Layer 10 of a small transformer language model trained on English Wikipedia (15 layers, counted from 0, width 64). Numbers have three digits each and are written without spaces.
A neuron adds its activation times its output weights to the MLP's output. To switch it off is to set its activation to zero at one token and run the rest of the model.
A neuron's activation on a vector x is GELU(weights . x + bias), where the dot is the dot product.

Input weights of the MLP neurons that the questions are about. A number n stands for (n - 500) times 0.00086.
n1 (bias -0.102): 774192392548491864453481588403426746132331427576710316469796234125421830305560619644678588674584601430380512615334572420370369432599302334677585565368384445542567554347508587436497431472557647
n32 (bias -0.077): 638395494490622494508507444687466591432435474367435487578420499328950393546540609315651487454699648380479171684375521272315331756201570661506471563390242477366425576532558525371506642526404575
n34 (bias -0.055): 577451385534288488483502521597457652334313255660500389566412598328426495442518662451567551795464420588234598698325634592705719512376274695568396458452460577153462458501470570354592447753586593
n38 (bias -0.053): 456535443265499837487484414415683806487490691569528364418550587643628482542599505631633611299438361676564492500509808438491249476614366308327737490449664665138283392562400424366335502403448645
n39 (bias -0.076): 386588454459630501596567116527313504317291620655394439508427578356329456319646474391343276629528503679554324448358476469569675644807715367585518652583479465604498376437598474387677634654333595
n47 (bias -0.071): 378580426314617623600420566515375606458603279330600544344650304337702783570428686534357386661434573633579448542521325499363330528307799330647024761224840410416468431439757460432613567301439589
n48 (bias -0.046): 621321478496543683618490545267484523551424603668385373400392417208444436668544574505505341575542543504543711412568432560525407144773583323503602316382538592719363588464327291612536422384464639
n53 (bias -0.034): 523296433276520364656579752578444518499545368459592538423488699645357518436500445555430572481583531430267621272417363766586403525436625706431565605494729518507354591399662529421419269448634473
n57 (bias -0.095): 500615483270698597479733477567451619173477395661504644455458506367421711625425419490470513477564302411396364575392618271348415265534705353673451416404527473530786581524684358480821450783457753
n70 (bias -0.021): 364440279307376779625330330474512431500271487713490391609479473495517411479421393570583464370452433521738622607516503596292656520535596408456546703530851647518603555627408567418314295592434661
n76 (bias -0.021): 721495405552605472750438221512283449281728522555329303595443474560393548457555594523517572305551609494337465606472680420789468419555604578540371449468739442392331431459378691446918419226352443
n86 (bias -0.048): 168589434551852639556576148507432648278531465596776293620712664428595632407429492546284227549396421425499677539263690464525513661313552473680445364401485602294434260432429423429594593588575553
n92 (bias -0.037): 751485271587361522544510622505390447516463664648372641314317617365624486412472629729582306444401608712459428309529537583461630241496355587548528693272699502531333496420308505572391436474399498
n117 (bias -0.020): 505555799548438330528437714622331445293581468565474540521505522466536356628486615491407395710422341560786552521536469427736484470703451364389402435504296429499567392460501632273508379539402447
n119 (bias -0.047): 750691686402565367551385593530475440449572614413553318442463323511563475494543575633643594394669536523471493436356389445286384526482485349392603561750469454487520400434549470562232612692488623
n122 (bias -0.023): 651513624736492561304492414442423658508365618612684308463491370483488519344408405565363768442434589535369484704233531551560748457405497591406613350485351663506342494347710669743494409377567485

Output weights of the MLP neurons that the questions are about. A number n stands for (n - 500) times 0.0015.
n1: 414338301338414644456533373230517414402454576737305466584270561602239389417819558422522340518829624254619510660255465682730395376420466417401616694537792534462693443580683513884417599640272393
n32: 360372403593367391679651420498692707648569616462662964216692621528264504472722257480311520480254318506111578212377473488601490566741435653445604328325537691481728389544416308645403486562489646
n34: 455331476445785714852455607411554612483494888231211567836267634680379346538429525579380698170479621408545667734625143158322346515688600516184700512499510498777324502473412613683509390174613328
n38: 629464380554535491455531423511591591550364797312364637615630310482612448688299646480380389374433427459902587266461711529276447212432766454725444605506597290463457480514501463091492549545592793
n39: 369618418602614831390425323455288428466482198516780593343536831561372481544662683494372557488537513427134573437637599699682455435419394679458669373668453448477571597472104601792533291266313563
n47: 330469648343672630412295309331433460485466649232541456622487584625189489461476565640321786586572631580486610530593445175346382509635230799543486489500326731341525683390580640603442450698715423
n48: 452788595518441555596376421550346478604392415495656455373295552543332837498287576540518237507376467525449627472560477637528517608621416807640340781557391399170702311400678510487526382512292479
n53: 628692603766284391376315620306343511537304596559380251651643400440685483412612616695451581530299272375544353526549444701429370382643652480277547417443738245462631631442592422641482635367709615
n57: 449477562660120546347178395742527523476594602520550337575718479558370447628768376658306614348415630583529453486441423586761482657753349544464721350391655810342380410566611436352415751443279235
n70: 534878329377529729294648501580555191557545519569733615139586546683683589451648587401381425503480489488705272206606669518477473273418564761412255566627394627439621516449301412501587466308339538
n76: 194702651462406313635310428300441478551416414543610560536711458515341380415475421624397568550331570716648146500724388524344721632624429387304545467499433676577471567574541483421579387596769627
n86: 969398471726572458644858483417686707539813566541358735321411353221458596677387645682446305351402825456251361569587232299507427713341529171455467397459562592578324654337308486579416393366635615
n92: 101637590431459525453353362444529544420533502557479686915528590509499350611651362374362385612579140523378476675473773509537205560618690515171432467553273385498812449654674553292572638396659575
n117: 421739471299535523364309512497634677320354566488547456424343600686327472414391512254510415527830522384329510666724378195427466560428549517519495522549525687507479538539647534665539525487647495
n119: 229587356582647705440555374635404321538623520404527641853467184479596528472511463335508823465247436385446459604712352605493414412591564543377636317799375407554291809473613429399662292562488448
n122: 139483295669577597510377501598446489327351583623416689853335405574515404689462411454620385318709128483594347633569706437367208540536678458449306754574354358671812391490282585543547647570462668

Each question names a token from some text and the token that comes next. It shows the vector x that enters the MLP there. A number n stands for (n - 500) times 0.0099.

Then comes g, the gradient of the next token's log-probability with respect to the MLP's output, scaled to length 1. A neuron's effect is roughly proportional to its activation times (output weights . g). A number n stands for (n - 500) times 0.00091.

" company", then " name"
x: 507633469525349525556339437541377615527519535410426343509669504531460499382558318487351509479333392477542609520815576470513544574486495642544556395640281522613429774380396517674437492489623514
g: 426459785536754428510467764589389482419470358522658498559535463492582617294349492419576392532594422434183562475733374039592580325639682538688250516376540617632464547485455607201476453596623482
Switching off which neuron hurts the next token most? n1

" S", then "ara"
x: 410542400418420502609628511172417320458472502403593645472692564554531547543512530549473383361412638540399548681634569560525523473410378596513553150604309465618446613540594585529521521385592455
g: 498485471476712424557558580321521573331502360636528551245524499499626317791347551739494711559416451542305292298557350619492631696518740384472478630341512405350235577613365676558354781507236631
Switching off which neuron hurts the next token most? n86

"ing", then " Company"
x: 575534485497511482447406531424555581575454614367530650480510459484408482485611431540464252432205665489496499411879609497578632447548407694440482446489465356580361517408521554657507616438625331
g: 628416570381434254572592259552367523445635494604753493550429624437533543357467671571334619419343485590385230522456598340906311504516264511450594462390533439696614343756354787628352511472420710
Which neuron, switched off, raises the next token's probability most? n39

"ern", then "ard"
x: 598504438508417467664558597465337452632482526253427738381510477554603564420526470479469303475428419458446538376822437401494575518615558593454491325594352398485473770520620523577488611399656331
g: 458665404775569392519363587419535334241545571544476451497438533567493449661683487572376485358425463524455181406570548389433677721181532156625555617697658547239362631527392769591303576533664602
Which two neurons, each switched off alone, lower its probability most, in order? n53, n32

" in", then " addition"
x: 436548476429340479531324493461324509682425443353543573419684501592562498522468467455487487402572663571584632596772447302462519496653465478533546405493314578541493654409396643640620346435623326
g: 426151425704495268480374540501501695510625738322756762393416419724724313301265574626459569427454546855514461418321349531541639493609499490479334587581412388424662539546629423443614396532392411
Switching off which neuron hurts the next token most? n1

"3", then ","
x: 575465387469383574552399421497412437593492380621408686370541574625599462522559336486509498603285466576562660505597520607454653675467331600386421342599465536439381730344400575416634489656552406
g: 651475358371304758391460426297530569448440755396217436310557747588203546350712270466504481326427527602576362643487614509500603323784586631460302461650744438550447560552580656491649633525354430
Which two neurons, each switched off alone, lower its probability most, in order? n34, n70

"er", then " on"
x: 574495541324255457520504493428392614410520475360428591452601481577410650499510486484462369570344498428577602473868642399611516460430417564437494480643368420549519742375481572668509536531632374
g: 452791394452357663308231400546548542430461659386338461542554400722339449795570469800413430439606457549559474548408758697187531592282718387572632427466445502458290374498499549544275629731502512
Switching off which neuron hurts the next token most? n117

" ch", then "ass"
x: 329546457501431451435459468342286258613547525308404533413668494379568687458535549463570630518374510516538544527765440390569434627561602521495520294553401569547396755610544612603467565408557445
g: 803320477679449445664509506423427347487383483213707559615625775411752301495324226411582354359526542364274516268591557442500522570439557484419633369652562537596415465593442351347735750649604617
Which two neurons, each switched off alone, lower its probability most, in order? n1, n70

" and", then " became"
x: 409528435518475321566284446586559559620460556430679567344456501519484563609574431475488474443320547566444600527816451456638620515473370450577462340479221456631399664389423529596567594519505581
g: 443585626641453517544371528282627535451370631505230253572304499763218553515722494448399541482163402674644471579436626365476618552450537712558351566797403508372407591655420282426398755698491516
Switching off which neuron hurts the next token most? n86

"ours", then "es"
x: 622556363495444609511406388389426553568526482401407498446648348662355608330544501474554454427461500608679677418780485379408583633460546649507534305558275472654455590429550393666535518524481329
g: 436268656572508312408573488488499397509282423565725359462349588707494460242553633374665313283464558530213617458348545274582557685659668492506770356541658440577673610433815340536638585509461311
Switching off which neuron hurts the next token most? n38

"or", then " for"
x: 564585410489390444463390366629439566430450508422346470548570453620507682422611586560488582554444540424664519319725603547615609381432358631437438374540219539647380727438487536552492532592474354
g: 469597503742251411396444454354534715412357512752603518687529386476610527737462409435694694540334557422257275272476413564512504571457551409584598641598755544847577424277340345527270468559553305
Switching off which neuron hurts the next token most? n122

" she", then "et"
x: 411578400540492427441457441485477508554487562287599476305480386532358447457738450472418447404476445563584526625706640344529721461416514588642439388811388525402371640597379518684565630511511407
g: 546696406722443494416700474388303481446298677393692547471349365350554675214289520494595554456494469531162542369443629388593360760580660401572595556618571518561530510588856227488602599439251530
Which neuron, switched off, raises the next token's probability most? n48

" business", then " as"
x: 556551421463392381500354441514360676605473543472395357401661441554404588438674422527417453404404454473625553443722688426569590542514521755502545216529337569670460669434442487616535557464590390
g: 535672574372446976530563556461470424547390440546684603609422367439435362728603452480476518569275402616558563630482556648191633414504719452513647681522218507450297465293271470517177473644398564
Switching off which neuron hurts the next token most? n122

" replaced", then " in"
x: 579643384414401511592257422421263505599520408344411359560649488581425517610557406542516591436472424485540559608663402502505492614399660507455611422697486562546271672477400520601626460483564551
g: 469608271642392729212422540642754616439498683363348650206216243654472619576754661482530511372451369584507543351604499493595448416583755368610534345391430680446616398555527406443378350624457672
Switching off which neuron hurts the next token most? n70

".", then " Short"
x: 524620454496379563521177575450479484572513408425492722426549432505779399476426570514514574423307602475440637527728454453408574524421547511521469258783474574467500563507499419489503559507528464
g: 718602484386388392463564427734529507642622586560625425524438242587607489215685589493701583512316305743410354445383506390651329488584436173560483722505621596568525569799544339325612336252364449
Which neuron, switched off, raises the next token's probability most? n47

" import", then "ation"
x: 504534419406460382488296442310456586656575429390475487354563452522526619455614558463640522485358413468546535378745520453497397600566712700363548314531528499596422805518487542566471531411636385
g: 651506409567442554449452782405367536443424417687428286199357596545421360512551501389384436455473543452546794317488435494652380450448643569754575694407304282692484671365393541325499483737758840
Switching off which neuron hurts the next token most? n53

" fr", then "ame"
x: 500522433470408332444437573331279467541425538364509640333668512460448508388805517527514681438412496458519443443590563579505386537583490561557570486792369501540320742555366546532593697480574421
g: 426628476413354666512447592432587380617722517277480461554558348256489613507729596409609364697310574608535641465503646431552344631236567427665356682428520586143325796607362408722281574569369423
Switching off which neuron hurts the next token most? n34

",", then " but"
x: 418636429394420401503264477504458494587500535422522780389595405524474400651442470541533694448460585439601704569708449481513549454432470587511540285725186512508464608416404520619462514493589515
g: 340597449425493458343627522215273330335545428478312544331544384404449292664508690565595796637507609763396446367501366651239437663708545581556625483811428656420422290697640564509525634508515366
Switching off which neuron hurts the next token most? n119

" Race", then "ab"
x: 473695492373414518601523531244414638438533462382384590452730528564434499383550449384373486375365447493488613465821585492624418503534448644542500390552344508591380672367519540609490523482711536
g: 341478455676419379479727575148353236516574262256542413439257604450700634419530410519572475513812737353465409604602573480509573474269770593554700361473441423404526377735548504551488590444662643
Switching off which neuron hurts the next token most? n57

".", then "L"
x: 503554474589366487649459507492489410542506504420291847520629278366600598474479467578529393504433374370450558452738385464481519561528569508487530283765410367587601602524551584671418410469523440
g: 232622408623408615462686429132716399346511535568418428514702467495569509411532510330441721506615594704494430500327329296638529551714676282597405517764673570506601216581435617498394214451597438
Switching off which neuron hurts the next token most? n117

" a", then " refer"
x: 436599460389529392569316568384425515655522467383640457433522382515554560561567484514483663458471531527440560570977454297519485553527393580521452296543436436619550567489441615461600428466523326
g: 470498644858372615481371315610636500509576655590308565375373361389561461477206556868490511482318616520588581504535425355555596580491824420458416473160454502538694641630258466450423539648360300
Which neuron, switched off, raises the next token's probability most? n117

"5", then "."
x: 559513307379326433467585452614461389573460638444415638368649582541484512581440426516674545497273307530603525448602579417566479572478462554492446418769498321618521621385260693548509569550536554
g: 436416517299281682483320520230272412529609711557338281380501482564511477635690526676595214328598544653673503337562633403437605476436395827253483389655522682543408628591581270634491573683488572
Switching off which neuron hurts the next token most? n70

"ary", then " dep"
x: 574560451276387399499363439533515620567566417407368465395530457542482546549507530537517409536343461488580675484801553375652628489561492732424536316503305524332526715501436644597551414512568371
g: 429548394802567610397453581456519651686547546510254661361601401427654537538437553638489610384499386204824535644680534213438427424494441465898487459356321614529340317522475521344604202447515605
Switching off which neuron hurts the next token most? n34

" com", then "mer"
x: 522571513416350378644509569409383543454483450221556407427726498541542495322476482514446400496400513498480592428620497507469471512473641695448562239643401602741462736608588467537628607404569239
g: 585484600479432459732391426372456433303421678399635556435450355585592481460668542477361666797692506538346409578557353826342583122654389543628385439776561474737461393253350628352353390543540587
Switching off which neuron hurts the next token most? n53

" gold", then " see"
x: 465741456241505458492485462477464544652489520272428540349644327576416638504528503581500442431528506444423542498758536404421502463562650638488484358582486508655342718371559454543711444415573364
g: 333538667714656488507489693585575702566586621554488643688077579492346567600285419480619460609446297532663709514634525498386512641355268670474406487247314501409669420431351430561525223423579275
Switching off which neuron hurts the next token most? n47

"ive", then " expansion"
x: 577540525361417496548395557454446681585536469376421475431540361485540564472609483511477522486266448505509580448919593372552401531549452607543499372502431378628401694448406645532640362552639345
g: 798384527524212346547447254656509438540641477388594438420430560623611396286363446120398357547362379518483657497482465337762680600720787402493317371610483311551597502475541598592667619630660574
Which neuron, switched off, raises the next token's probability most? n76

" of", then " the"
x: 411597524321334440559329418640404426499496408488540546493699557539590590537381531497507442498380544489496613503839415495624617536514425516411580358408274495534607737388410671589513447447551431
g: 355583500555484499243522395505507538551423340424310427304742724778590557779369727492351178527512790493569564546514576482271451689290685456439694561410417397607384513324373652501497363461718522
Switching off which neuron hurts the next token most? n117

" made", then " "
x: 426567336519427449463243524431481481621535395439536493444727456517465659619581431549581482447324509489501656635798542382460402585378584524455577461476443513470389625483297561579641492441644447
g: 466639496386507352588343565551704675542233664338815615396651515349636528447655261477612668323650238326325560488325355330555618464419437393383281631544505405401579555547767678671504444670567388
Switching off which neuron hurts the next token most? n47

" international", then " obs"
x: 520610520379332387551367584389365608545531486364364384580687442595443568461510557493462605555369386555539503528753446406596565578615565607435484323528408580762460700422332501463620415496594318
g: 459528438470313592573450361398491534616467651485747725475215506485489431384418400544608513619268751443799430379621351169378573693609513699514810304364567589364616317756591459395510375485502422
Switching off which neuron hurts the next token most? n76

" the", then " Republic"
x: 492638446323457405576411492477489544536487455286642529394526466498625619574445545448514534409343470515384601374866400406636662412601411514372431313521349478577706606489487607509491566511620518
g: 746533427256348593517738679480300565492386487394266486522159702405275241439373600474627378552489470657385810441373447439668538424487685482627584518427360408580579707554488522357821594520559561
Which neuron, switched off, raises the next token's probability most? n34

" P", then "in"
x: 444647419383347404535624498113386222490486507472555691428545625540491588542525542440529503417420554496412646653629582424597506513446516525502593240599440485597438715425515610461537521450600494
g: 436420182538508359579401634327578612499495365240509604464406269289375500664696372387777722482366732609493717321619592394730658520448615574521444368559733482584700337393465308579413623426587401
Which neuron, switched off, raises the next token's probability most? n32

"ab", then "out"
x: 609461565552404397590477398339297483586461601386428483355484579514347528444509429469497447395450509461591476393691692490653687449547562466516548431710362226534408667570482670643468672583526462
g: 483480375571622310354459405588685478536216463202655524803713650597631342585600503386314436184530585487473297451640540475556439743632571579379424651447609666498439366652341510751479498353234554
Switching off which neuron hurts the next token most? n39

" been", then " made"
x: 424696441526416513534263530555464525621450448328602418466590394587532540542609484486442407444481469556575598752747524320486562567393492577523540306381275514654425662523424472443607471577576289
g: 536498558603518558418451602459799627290477622457455459358354250410133590666773510279402622407359373608619542755373677603405486506277785439513385559665519214374359579507615456620508578613424564
Switching off which neuron hurts the next token most? n76

" who", then " were"
x: 535557408543452502462244580365485542485533473459496473306486463507501599726468420475476486470422475540674652609752483402499727450424461584478511247643301562441574686459375435535586585513566439
g: 436553563459694681537487243433482520336347350688295709229773497458487773656334385488449544252243503493534408478511560611407381403361438452410575665793344434540523414586746560631601599600345711
Switching off which neuron hurts the next token most? n48

"or", then " Show"
x: 643565563498381396485530584479360589502447598324457515493562438629385643427600506424532337455349497391593529331807596501715426380450421519450545441635316400706494698524421570647458576509455426
g: 562542533465502495359388709769626584374578649686442795597608441428477556438495626505034482451385353614243740581450606449605555651497374707388274658576682418392242339573394431494382409469488385
Switching off which neuron hurts the next token most? n48

" parliament", then "ary"
x: 564572259482361411416325534267503656525610586387446326437538499467476614442555569656468587459274356517583533481700511430607606503528568635417518412576391443494611593438361583628478625554626453
g: 634317337572429321415624771446335387433506249302573296544545574450585474129703664304552553578364566599380531448316298488766441720559800384569453553502635571401673546691709477513507527487416506
Switching off which neuron hurts the next token most? n47

" lit", then "re"
x: 294463466413537464532374281238468407568448543324586662249732446589623595479611567575486466517482477585580486435588391557487517520464646639505569363707454496667456436433443507383619617467658419
g: 454631642660653361754453594356441386282493394528615605481233430486404526413608661335547411520354581641492595406483718404846614406196633198576493521827391404291448535562428583457539283592562589
Which neuron, switched off, raises the next token's probability most? n47

"end", then "um"
x: 503541478430320558398529423292321603384586395347383571483483491598415621531507476554646439531291636568561640329572519432490659698487545558492481624503480404561561447563283649554539624617452361
g: 281318907386662755650541424699539568227422421517558503333607565532416657394623263517617457385698641429360438533324556508553555462412322877476568407449252423390488404476419593498602655350616524
Switching off which neuron hurts the next token most? n39

" established", then " his"
x: 548489379402335539587190460509377506648479409424487480467636497563512563555546527580493488430374434565494604625857376433578495551410604571414612399447381501629448612419410516630476520497628506
g: 352412456711684442476405618457646369591394380659448436616301381632656698623605585439462302549695773616500538399415565856478547541302351390270716564385378551303532554286422472402776406261480494
Which neuron, switched off, raises the next token's probability most? n1

" b", then "ent"
x: 398570453523555273496471498288315363647401620299457533329716522454535575512481629599539568580475515433532601505802637400528533529582440503514596283576359472504409642550469555528563546361545370
g: 774520465581411692555541149322323471312521446635616543593510484511433274652438860419544396395460592511331529383559321289631383632338485495454508738438368425573374551449641499383847753526487657
Which neuron, switched off, raises the next token's probability most? n86